Layer 4 of a small transformer language model trained on English Wikipedia (17 layers, counted from 0, width 64). Numbers have three digits each and are written without spaces.
Take only the direct path to the model's output, skipping the later layers: a vector added to the residual stream pushes a token's score in proportion to its dot product with that token's output vector.

Output vectors of the tokens that the questions are about. A number n stands for (n - 500) times 0.033.
" could": 431475471484503524522494560470519499472484504490491588482442459477534455492559510502537502516471471487571512479479457456494503530512488454488519451447517468516495495473497462505477476507507498
"row": 485509465487490489538439538497414475462464520520503523529485466456514551438536513520533545517526445483470529501495455450490502465512444507491521431464529496519494541437527495463436516500567462
"bia": 467572465518487465554466574437462451463430527519495491513504476460505543479526530502545544542484448523567486467536502458488541541475535519518536452423509546426543533493547532487426463470488514
"ian": 485504473469491563564495528477499467574492510508504498521511421525527545493508515466541513544511471495498511434451409508484506534481452477460476454540481518525529534491454487475448498526491487
"shire": 470504529525537500500484527507409490486491526503455563432460469493475523411518583533535526626505430535528509513403453508472474486537494495457514485444473506565556514437454515465423427534518583
" Pradesh": 381550464465520566522497478481419380573467443515525567487470422430548500387537564545570544496507414588498517515515451433523495542448523539521438447443424516422512555473462429471387381383521533
"Government": 527507492465533526529406587474457476504472513524535567540466439561513456441562590478534523487445392570472503499441482442449575536478496479451463495508484560460555504439466442519398458466488527
"Billboard": 463500503529409485558395484470424434459477488519510498491415487547508473547618549477526518538513369488500421442426460417424521492543563546453479447428414450538614475575543478448406470528531511
"e": 524503517520479479528520590541488498516474542497498496485548428499488527507498498522481514516526494452580507471436511504459525533508527479502431486429531565484485447525539525525470490479501491
" dynasty": 444516467490475566485474543448479468557512501516531518560505465487548469504550525512559517554471466485508457534519428483507523504516507508464477471444478531506549526509522394470446445448506550
"century": 451606608465476528500390550518456465482429473467506530500488540490550504482613599525579618583448455485648539520446358447461455546575472507434567506438430523547512540397514455446376475462470607
" may": 428537501486534528554497529490468522479481492493486518499465464532531456461553520487528537496496486478556492498490447463508504534499485449508519467453507479483485504466491485485482455511494488
"called": 466584428421517502443399590478415391580542588504510483518436476477537456502622557475578548580514389485610427475402474477430617571443578471417489469431459621492542577593429434522395479502519590
"),": 489482516452514490508506513472465426523517511472547546573521483441498489492544496559480497563445513584588525502502510518452468546508471485505492446459475476510572497468497481481469441525497485
"]}": 453523572477548534503480483462428505559447543448542484499464537465555502557614522554550517490404484592602521416494490481481599458551481526491457492412563447469527494509422461452432455473559555
"gastropod": 415596456510554502531466547489502383523461491481513506559488487569555476457558586434529587576436461500498473422525361436494461533537530461418551473406431549448583514449548470500385435475558510
"Note": 481499481446460500518446512543446551526506550474499506508482437538494464488557559526498486500521442492509523470466499423496544535507462489495475502433503440509445455496526483514433467483539493
" Дэ": 375623505460512598523373565453363438481408632421635631563385397521595480448900855491826645601406405587598399376441388389469570529469543546471443382416439473481568486455502332361062283447597484
"|---|---|": 434560552496494548497474460445465437496518498518482556474444470504474470466583592475577489455479450544467483423449386455518578556431443498454434486352454429455549482461457486402407450490548601
".": 516469482505455559521521491509508467499526502473472546490477535501454449526500490523454529539490491495565497525471500528451531451505474493502480458490512444493490549519459508558506510531502470
"ão": 478520482460509497519465521479487493544518526482461561454500451557543491509519526502598595536483456560581433451539467468486502538419557549488519448506481554463561513463506472529401496522490500
"r": 388652523466527562528374575439316410507427602426672658549377412525571495451906888480862681607392403639591402383443327413482548513458543549464437385410424478495575480453500329378029270443606480
" lb": 474549492522496497475493524516428467449510554445516583560494477531530502498594536463543556566519493549519428490516480499535481521495479527444471488484492533449583446434477436542439483537479488
"day": 473503518404493515429433554458474437422455472574490502598538410515479494564527539535592580496528448494533445509483443468446490484492471475492487473453504511497594489511473421529432508463500550
"tin": 459536528503487440443494492463493515524480535479523508495484433496518490531517530494517507602478434541482514489443439415462492470453507479497486454432495534517498469496564478477431475531474509
"fiction": 459521526478490450557434584482491425506538626470592500578562537461468528447551605529527592548465450485523448418481421503413552573500528527454474465502453516436542474520539498446405486519557554
"ે": 388658542467546558535390576430320422505432620419646639545391411512575493455890867498762658614381391633585389363447332403488547515447545535470441385420418491505573475449477308381062243442592469
"Administration": 491529486476531543588453550504488471434498565492507624461475474517534460480561594470498553496447483509528538434463521486497514530498461496461473472474467528472464458488480479472414497473499496
"pass": 531538469462477499472420547568465469456441492481453552538536525541578517502554530511557579485436513558588495446432495457493520478512582468486494481444502518447529472499507494411446488444526479
"body": 457542455442496540494425486479463508476457500532499471539412427458444494469535558569548536534508405528544471455485473464453471474558548513516493481441485491462543467484486466506442504493540483

Output weights of attention head 0. The head adds the sum of these rows, row i times number i of z. A number n stands for (n - 500) times 0.0012.
o0: 515641735441378435287471388487402439404438416354372502576666817242237526578543644565485416392705515500686460365764526603553507517525640418535623270369588459506651434247236439667381517785520407
o1: 419706644569550490472329207338716516468518698627422550541527578380447696475509613480502436570558749655442500401610380544548333432489530645543407571596529471509485551549537576547509480572377388
o2: 566543592513723302576485315449448688415332584221745662471598411643696420275659465557535583500501579557499530548532557426401518813383462489562695382470495436455431626360631495433427361643564456
o3: 547658582680556582497446466380419650337465692686304564411424611407273876485650598682393583556539324298659426452394564593442311541455525227560557402529441479509611450585451490537563540559463524
o4: 506576629535464360306458550572478624531700419603509584458517519645565410519323382375304613578492290495332551371754587428456510501539608663536559480662297456531551483470575506540582578607340688
o5: 327739609678517471492501450523558495421554636635316525404455604423532522412472467644343519491444471698533362413573567408450373612490519482487508447427469536514554340548453472649576540604518424
o6: 389366512574604304536633509466668482419615445442532558214804371622637425328385553587517474552430763438442337669359483517405398535342380583569366642553539504420418500552223409545511428647251457
o7: 449532472297156554539511628434511369563390688596407461451447567441276427597422450673612380290636680462620257603211521702622614513678401517597302555347651468471524525853247377555640366313518399
o8: 347455337494449419472572617518341582376446335558598493574509383753572416402577409569763318481449506503410434415456650283443634454571284483538343489474461322417328521657433485569325505326418541
o9: 777242474382430444622460575544413346477552441508706509606324465525463523498548362441479730412414472305421524514527538478341601442493714666579522575533550404563375451400706472457599513512555457
o10: 533630564617540533612546341508617434309339675475517546400448574471380707375407503552540637414605437391601409614452519696454533564403451499537623525398364509608720660440511506440654464501521504
o11: 593537548567527280430296626560370501456415553586637361800708655389564575448382628527444520612426474426425276436406570642507505354333701438147459540614626481554399483399551222531443751517494407
o12: 400647390376581444470432589595555360464339648650494372493320671603391567617523384597498474319758343554604577316541756481383675575441449544596568454463524340797632580436511614379498542241557485
o13: 684681618478684423501492666419703256531682566572540382488662667483539500528377511300456450459629313381368432559613536461488723362374462400490267543677522351476520508501577579286564509488441573
o14: 517351545368459406368344171536387412588272326493679453670334560422494490539547422726441518426422456746618469618545678550417528463507569531718733395134547286509368595446814456385566448536914394
o15: 478513601524404245652698231523625345381360455442682488533609532531441527397321601336579385502674608398501434653643648652604600367694490585498432486342444404508554710431403622434631418368409448
o16: 421365699624482368625518319520468625326449468625564515534407674683499715541623561523541543463468541385524456324591626348417494462675521637450380480635577410595560508445585738409491469316265597
o17: 489775794522514577540427491601628693535573605512449537459655542561501479400580494541486563446444661557385385358698547476576651565569364736372348563596538431622457515545450431515429498551347585
o18: 357588492529735477501697676492735642351550671502464702390743360595685374337458602630535381495672446477563512584611409558493521719476534504503647468524533663693432592580551527500455514360352493
o19: 566608618721552558471396490384500402470658515599550477655410437446453505426647713359485534450376460658419414481544767607461689387447499542580490345671461222599016610774485565586590507369495312
o20: 374636450406505408364532295618504418555576451552496522437503547459429277347299720365574522377517723690452575517557300598498575589436434742617685569386633543433504624473519646474579481600584320
o21: 305420400520390558665399472604751494599491581391593546585566537659696480555547312566580615596400622680419466593468429537408487515536512706442429599603496644594663609461483444637313518452539456
o22: 535354573555381413616549490446551446575549551364642575603447572542396585568600432283480621540453516299464450583481587543416375565513668520505450411597541582471637658474281456641514400612427588
o23: 544243480712445402558527416557526486387472584561481606358128443550712577558623488514571402297486528507833682486438553440325554404536461522447678420377468587416562404346487638495654483264347580
o24: 508613512582580430426580606606401460363597361452489745580421537514406318669223595302519643357525377490443472553487514757466578384329472426540600288617262453504349501388248612640468623400386386
o25: 606253462424534423530394441308371512452378336417749563753557487607568582617582487588505412572625455489574509386626416503492441581564694515601449488548689493498491471487581648450406307430523325
o26: 588440776443462644448740540547551513607365390417491573417531559389267531827622517518656739376472614230388646611526613762522576515436427516694718279480276483766630594493631480379384565565280714
o27: 557698334476753302623466558478265562447340534371581618450465488614222664505351512302436508430791490278642691249500380482469222684478476473299324602423550643457901470364154732437633428435337535
o28: 692482606283357613469629549390213375598405417463635403386304504615418369716560483361506371373335585628441469558334613586467713528329416153482591406592427318404518459568398497556454428584664582
o29: 445378573478576499649486468510417738646478440241461542488426667531498266718685543324369600525329526644479630438368551244500298536727566414310431386711534516555477324296602616469376534526595524
o30: 482401474677544396564683560495450430574580251562521534370728425515524563567503622594391515682344594518567534531497542589494285674395368437513529402379450604399762369555301561510492344711393441
o31: 777497439519473420363564532332473395276574301535490501573772563267454614763440476475636409643637502297392567544407383386498305312305578322720575338493326488528453581504465458537411420723288465
o32: 522543495574546560584426413475135551538510459308442142383484549497366484237595598292484665395493370353398475434279510380581799549537401364506508572698547267415300559621524708370574477498590453
o33: 526486755390553702578609635499493657192169434353291527348319696452450417643545588606508739618381555687687451202247503347586395662755540489345333413560412599563489313414740516295461620339519499
o34: 397675432378538479606538467465500480365449472430354751358464463426575247792492639574663406174476665492401522597475417328518235456488419486521255602588471532693480202154543531460493457468502414
o35: 446627555414407444508428507401592444619443720497400412601245574421319696445590359359459593673456236581517534471509622400338378688554724426486492395408320580493599806696635460519568540531647754
o36: 411635508446496492631713549531471361319358344366433467276413510590215439440328574208591617430394616431472343486249514552524443574512385458326314621502338388408614569491250467621511484559563488
o37: 514501456596567386451453467603434461602395492592623461394579356592633653442535606590470506615460613452551592550495625682428471371447422545381408581390611577379590457482425493411634624326489537
o38: 470240433500292658433405403309488588511459599452541418515211443608369563517429454314518203330558389462591458462452426487487518354591681507363531763656517526666545632617370451650632441421432707
o39: 443573646526475496391436378380431623513215444355514228464628596488524505521467533515659444449602341470401487401443588439588713683446439531618613560580380414784538782626743611195516366482396642
o40: 360348544355608700512737623507621490476440487539503600474372489652435383466611551438738366310347684497507489525530489448534589430618243439311338544537538350345646273409745393467268643433577660
o41: 343525358459529505295476649563492381393511416674348364388525479463675502500470564550506384528413336580599441458317513286427380566447584511473406608429614614544530596581659449398703512355712607
o42: 417539353760505557522405539586470495267384331303543476500695454575723552441584365560589428535459350672656513455444550332418543390643515503311477504386311492617589567559518472696516553341617470
o43: 430635474633327393492627457514140479483425571787626536526245383619688507528604480633427411419418387443326497425711874392527476640443457378613581373520477478531570225383562539507672461446517547
o44: 509584677456402526398584230473593501445393491320546501208597535607584406513460280534314479609660513581424542588711633440533487335717590485634488490475405400433590385342462487614611498601640540
o45: 565366383537458471390401147224225730333298497412593401445473303513464595325706542560537381586662680376393653298561541317636312426628571499598619584641526300452290334369586433591469443669438364
o46: 492491561506616638548593592364506338574309714357712408437442623613348563423310141317334574576476589568367480534316427582395492455413667301371514612543456441378757403742533495739539683597618510
o47: 364517374588545612365442512679463704497502467447424599249520338631619327628351272723306490386625384572586505600352581378476337351640432654594452561324530598695363478639292504553791480191534580
o48: 565611464646215465454277534486409564298292498598554558605570590482847597661173357599591602659405431466431299410162385557708461557425466582514389650639259690467814575533638388352700399460357508
o49: 356645291619480564637632498474606283569664603651412585794352391275462603511619600399833463428424427416296628707663468397484373471384362454623460354396351647524481598510678580478417524459476574
o50: 568256420374577485495597582532378504550711185618629498562471475668423392545306604305414333435288367530478469518563412364463472489417469473326520639549520425543574510450584565418487402638567678
o51: 513647483530397523408507566395486558374551399549422474473691619468541505544666469615581435661390316491417392500430632202449390608469450333688425396537382453547579590563576357487440382749578591
o52: 510472359444338660319466581497371335470384276541508305523460315532788629629445529440543444775446268527470565446471427555540536526373699446554490629573455763501575690533575552417593494318653593
o53: 644508381602574513558555668502501308548558568529565415642596490268326540374567411471557747537598595200321584521469550450588426422500456633611452411373590428392415364536639387464562556586494345
o54: 489256270469590483735730552526552505223266475555593480463441430632350566302154150778431651669658582405502408503330343577574423399591496456476664627270356376400408279574551429650339606483464238
o55: 490567680671600654646602463659677419383540323305425410580719574287702506442505334316506646504409466413428376561463265384659641489559667526460586522431473529580415647532752539571452467557615408
o56: 628411544596397630663506505528742483476472689833502551608270500451501708452497556623567591540327516414539371576438595711612590397496313555444465564505412457454551430484750335307563522435484533
o57: 374490405382442300538601586322492381461492652646519408588493550550457537501362481600460353611633413511413376497531513465447355678369658332531505477566535565535522520578403497571390458551414468
o58: 545362428545123354519430432648490395670840340750413351500221729516515349663191281377355636539346366731443463481361447321463623415562418662668607461450327506330523564661425674477643343612423521
o59: 559598583503404608328224511489412573269359627579592507547436710668625521534416487543582682550458455768441500236437497481407644453538548733397438547818408459566630490480854539426576662302537502
o60: 330560481479647511774792779531606408594592330486477434380767328662501475542410530431260534723432401497420410550541506621559377855448591416386433567569457624723592594684293625579397355501492450
o61: 415388415517427665420454596545527616422604717564511539477713597697548602501794556665504606758582621606553627447448593513417464404715489585474405282769684562438555479560427533645380661247514467
o62: 457510403378726641605502486347623454623448660506474481623323469462185627527487466451512435419678537577558639453572404510592382552497351452436498485421448425543583513598565595427361467464493540
o63: 554585535377648508616389345493347795651515430575395476433617453457494614684648600734345413532410485515535509573397384338503228632435455354489513563406636568714431584557606616271465308549580608

Each question shows a token from some text and the vector z that the head gathered there. A number n stands for (n - 500) times 0.0099.

"ven": 362470461458574471295558543642547424654525643593655486430594420536477686483521551365533524269333563640426622442494618586570509607582616469591586582468408404565453514564599391602751310561478348
Pushed up most: "Billboard"

"a": 604477567470536587393457383499513505427440591398387559507466613469462399509447587387554511514478503572446544483378415545506472433515493424563416505518539518475535516651508485571510518365513520
Which of these tokens does it push down most? "e"

" M": 355464457462501489542483628445443488422540360556529500525560466461478519525480325550496491501449571511519490575544539466506547531584468518415528535571548501602450503459515536540462566469462478
Pushed up most: "Government"

" |": 472462548499476527621507520457550501489520470558443459603509555479498503552450475518524426604523474382496473545511472474485498484528443437497476448558570508441482567451510591513375614420519504
Which of these tokens does it push down most? " Дэ"

"life": 531538525613378624489608393531621410581416697489450425510566559515490584475510569383463441622460379554444538457495354405495478463513466404531484410551377490354625644503674491543428509510583476
Which two tokens does it push up most, strongest first? "),", "."

" In": 529494487567494558458498495498520480523467487469478442540454513453513496525514491562471449545571420497475560483453449437472520449571439465517466494601502531495561588508511588527429545462548510
Pushed up most: "bia"

"s": 424474439520452612590609567574438468492494465449478553446561405532528524556421422460493562521324395473639437542551375143667360387620554449609582242549419405189661728341642514468352502577559387
Which two tokens does it push up most, strongest first? "Administration", "."

" ": 500486531493516497478519546515512463532513504530556525523515504456485565524498509517523500432473526545520473510477523514558495515533523507513536498476498479458489499524489459482542422492493462
Pushed up most: "]}"

",": 504501612542427537499521486509564456462317637474409455536562622478515472509505476546493399547529483449433606524513455462343570548497419496455581437585469528541526485528413500466423555474509617
Which two tokens does it push up most, strongest first? " Pradesh", "called"

"ing": 623463250493432438608656736399451348717568408660616405491374455406470416574579616732466400660715400503731384681483426537621619461562434469310553431670596589564553575353397674451309721503649513
Pushed up most: "day"

"to": 465577505478427492347569508542464514619433775501546460328702537478427499319633383413552537425328715500340551406573599655442560567558558732590571433374418436558567440447478437495674374624549499
Which two tokens does it push up most, strongest first? "]}", " Дэ"

"|": 474470538536525506530459557513473536535552476459494507452542466402466454491477450572568485521529658440472474522527455545445503476599496608535501488450512531487556522462446527496473513455490539
Pushed up most: "Note"

"tro": 473633440638596522358406400577650351745585567646733405470406343460599673398595687661412474496662273556565783393477604674387552433691541489444457634711495572632446410439621637571506509341641617
Pushed up most: "Billboard"

"His": 480486636487496407526493647491441555524531598504537518489529539400416417455623401543613464467498619464479407462544483610536526433570473653420471532382597561534428428350451522414582411518474610
Which of these tokens does it push down most? "."

" for": 502427432640404566496565588468418470551416475306433344500484435423478459496546333526494526528536561480559488471433492381497610433640405631450584401568497595486584610373452646478381519602547556
Pushed up most: "body"

" de": 624549500588504592511486410457526502473480500425424499487500548445522516515430475535523424553570457390462574470483499429388505455498465461480462439544498530459475422475462545564395481426517561
Which two tokens does it push up most, strongest first? "called", "),"

" a": 546485507509455479521594571468525418575528526539502473508510531409445506520508484512556436447549596508581462559424537611502553478527485554391517530505516556523455472478467531515479461417513514
Pushed up most: "|---|---|"

"2": 500504484506502524492533515504522525552500490533541491494528520495496565539471472517515498468468521525497497533510518484506508517531500495528508515479473460478489528480509509535556456530487434
Which of these tokens does it push down most? "ે"

"9": 558549456578509486443514509557577605572576492563603514430572403522565501553522592487469482432588508525440532498457527554499412531473483499570406584525432522435578548539592501504605399541523385
Which two tokens does it push up most, strongest first? "fiction", "Billboard"

" that": 557445522584424467484614485526544473515412540511442436496496496447599492485483564565512464496514482456472600513529508443457520430541465511450539412567431538487579421395491517392384476568505520
Which of these tokens does it push down most? "gastropod"

" near": 556467460540514523428481520521493508556474574491463466498589466416430516577457489447527491429494512559509547519471515449504515552505523529458538372494505490486467557465492492469498465492526476
Pushed up most: "body"

"bin": 359458452458538442288580564670526405612524642605660467400633409509497680476557530371553540262342612632451602465492631559589503607589614519574575538489410407569490491571585372566724304574471342
Pushed up most: "Billboard"

" had": 551433486591420493498599463516527518491460513482418422501464490445590463474456518522489478493530487445463595500498503419462528389511448478466512402571471554458592485428521559456333486521507536
Which of these tokens does it push down most? "pass"

"E": 474550493533527566427488506463531463530428583468478479438519538491450510426501416518459417531495517474410594477534505567395602601574520559503569621531453547616527480519498474581583469490500516
Pushed up most: "Billboard"

" to": 566507516565500526516507530445506511548517495488463479497467479397470484504476454595546441488564504441537506499512517506465526462588526587481531491495498546494478482397448564442441449449524547
Pushed up most: "body"

" \"": 523488519534467524456517526480496450496369586485481473479557551442476527505509483509509467532484531487437513490519491481441518520558481570438576430520471490517524511483469470507450486522510541
Pushed up most: "body"

" sell": 502517475559465544514534505508489549507432513417471467515513522475473511505500466481465442518515465486494495467499486455470540455532403525471495504530478496492541564466537546499470481488502519
Pushed up most: "body"

" the": 437470507566464511554556538489502447484420528420430419539571539446474539554468463496505401525544547444433566493511497481379582506464392470448596466544479508542486517459446526564433514495495568
Which two tokens does it push up most, strongest first? "called", " Pradesh"

"or": 545450560526494532609401408468498542301425392427445563555396486552611401571496550650467586661463409475565408539562421335490397445491490399571556422493554461433507497522423485346328688478468609
Pushed up most: " lb"

"d": 368436562353551510622293405395381537286529461260163509648492610632432205574363563183438518609495466417416455415493226465519542407347487307602496448590514544602610514679462478461414726530447506
Pushed up most: "gastropod"

" degree": 515447563528466515557492492535518522448465523495490485518542503454532533537528477575498480577459514514456465532567440410479488512502468481518530426448490451459546529490473469425437535498475488
Pushed up most: "e"

"ér": 467488494412495518630354553478411480316524309457449518537447470553559374537503401543580544594637438464616468599424508378511486508498497474569419436612658582574425529573368626493368728417485557
Which two tokens does it push up most, strongest first? "gastropod", "ian"

"ta": 443487455428533603657362494355411569271528320477292533724460535545447273562426392413437427689551293365453423492525366279515470487464543377627500327592600499497517731578454646422268856478509518
Which of these tokens does it push down most? " Дэ"

"ok": 649569434519507639662446491283391552309407154441517623666433475578563428602507364672394683685430320598764327622490513294566457530529503510432527416476534496427379446431364592292397775602449495
Pushed up most: " lb"

"1": 499501474536479503477550508533545509571523526551547455478547495473510562520506504510503472475516537487464508498496528516481496509524482506526499507510474478466536541493535512545522445512516448
Which of these tokens does it push down most? "ે"

"0": 539548470549513506465514499549567585565552483571588506446568471519545515565493534500492494436526531540489538551482510525491448507506498502544402562515438494471531530500565523521613435535490387
Pushed up most: "fiction"

"r": 462528388490545606330399499575406523589621542424524378408448385409466494472679319686479550581554321548627608406456446405519589446753416451588418561705652517559614567430548686589497572301671535
Which two tokens does it push up most, strongest first? "gastropod", "Billboard"

"\n": 492504544502483491546522568472473516542550506502494501490548536414443470493513408562589465496505612444514440519526496544484529466562490587496505485441534517495477464414437538478504481478500540
Which two tokens does it push up most, strongest first? "Note", "|---|---|"

" area": 497436509523454477536537476574527478540548511494432387564532501460527528535520505479442408505582524394482529433477439482395545466493427451437490448597446516510609501520481552505393518486476466
Which of these tokens does it push down most? "]}"

" St": 482578456578530591534486436506500535477419436401500543481493492532547520468435452567468476554486394445491592487541539370416520463529439479509526468532507481470476480417516555540463546518527591
Pushed up most: "called"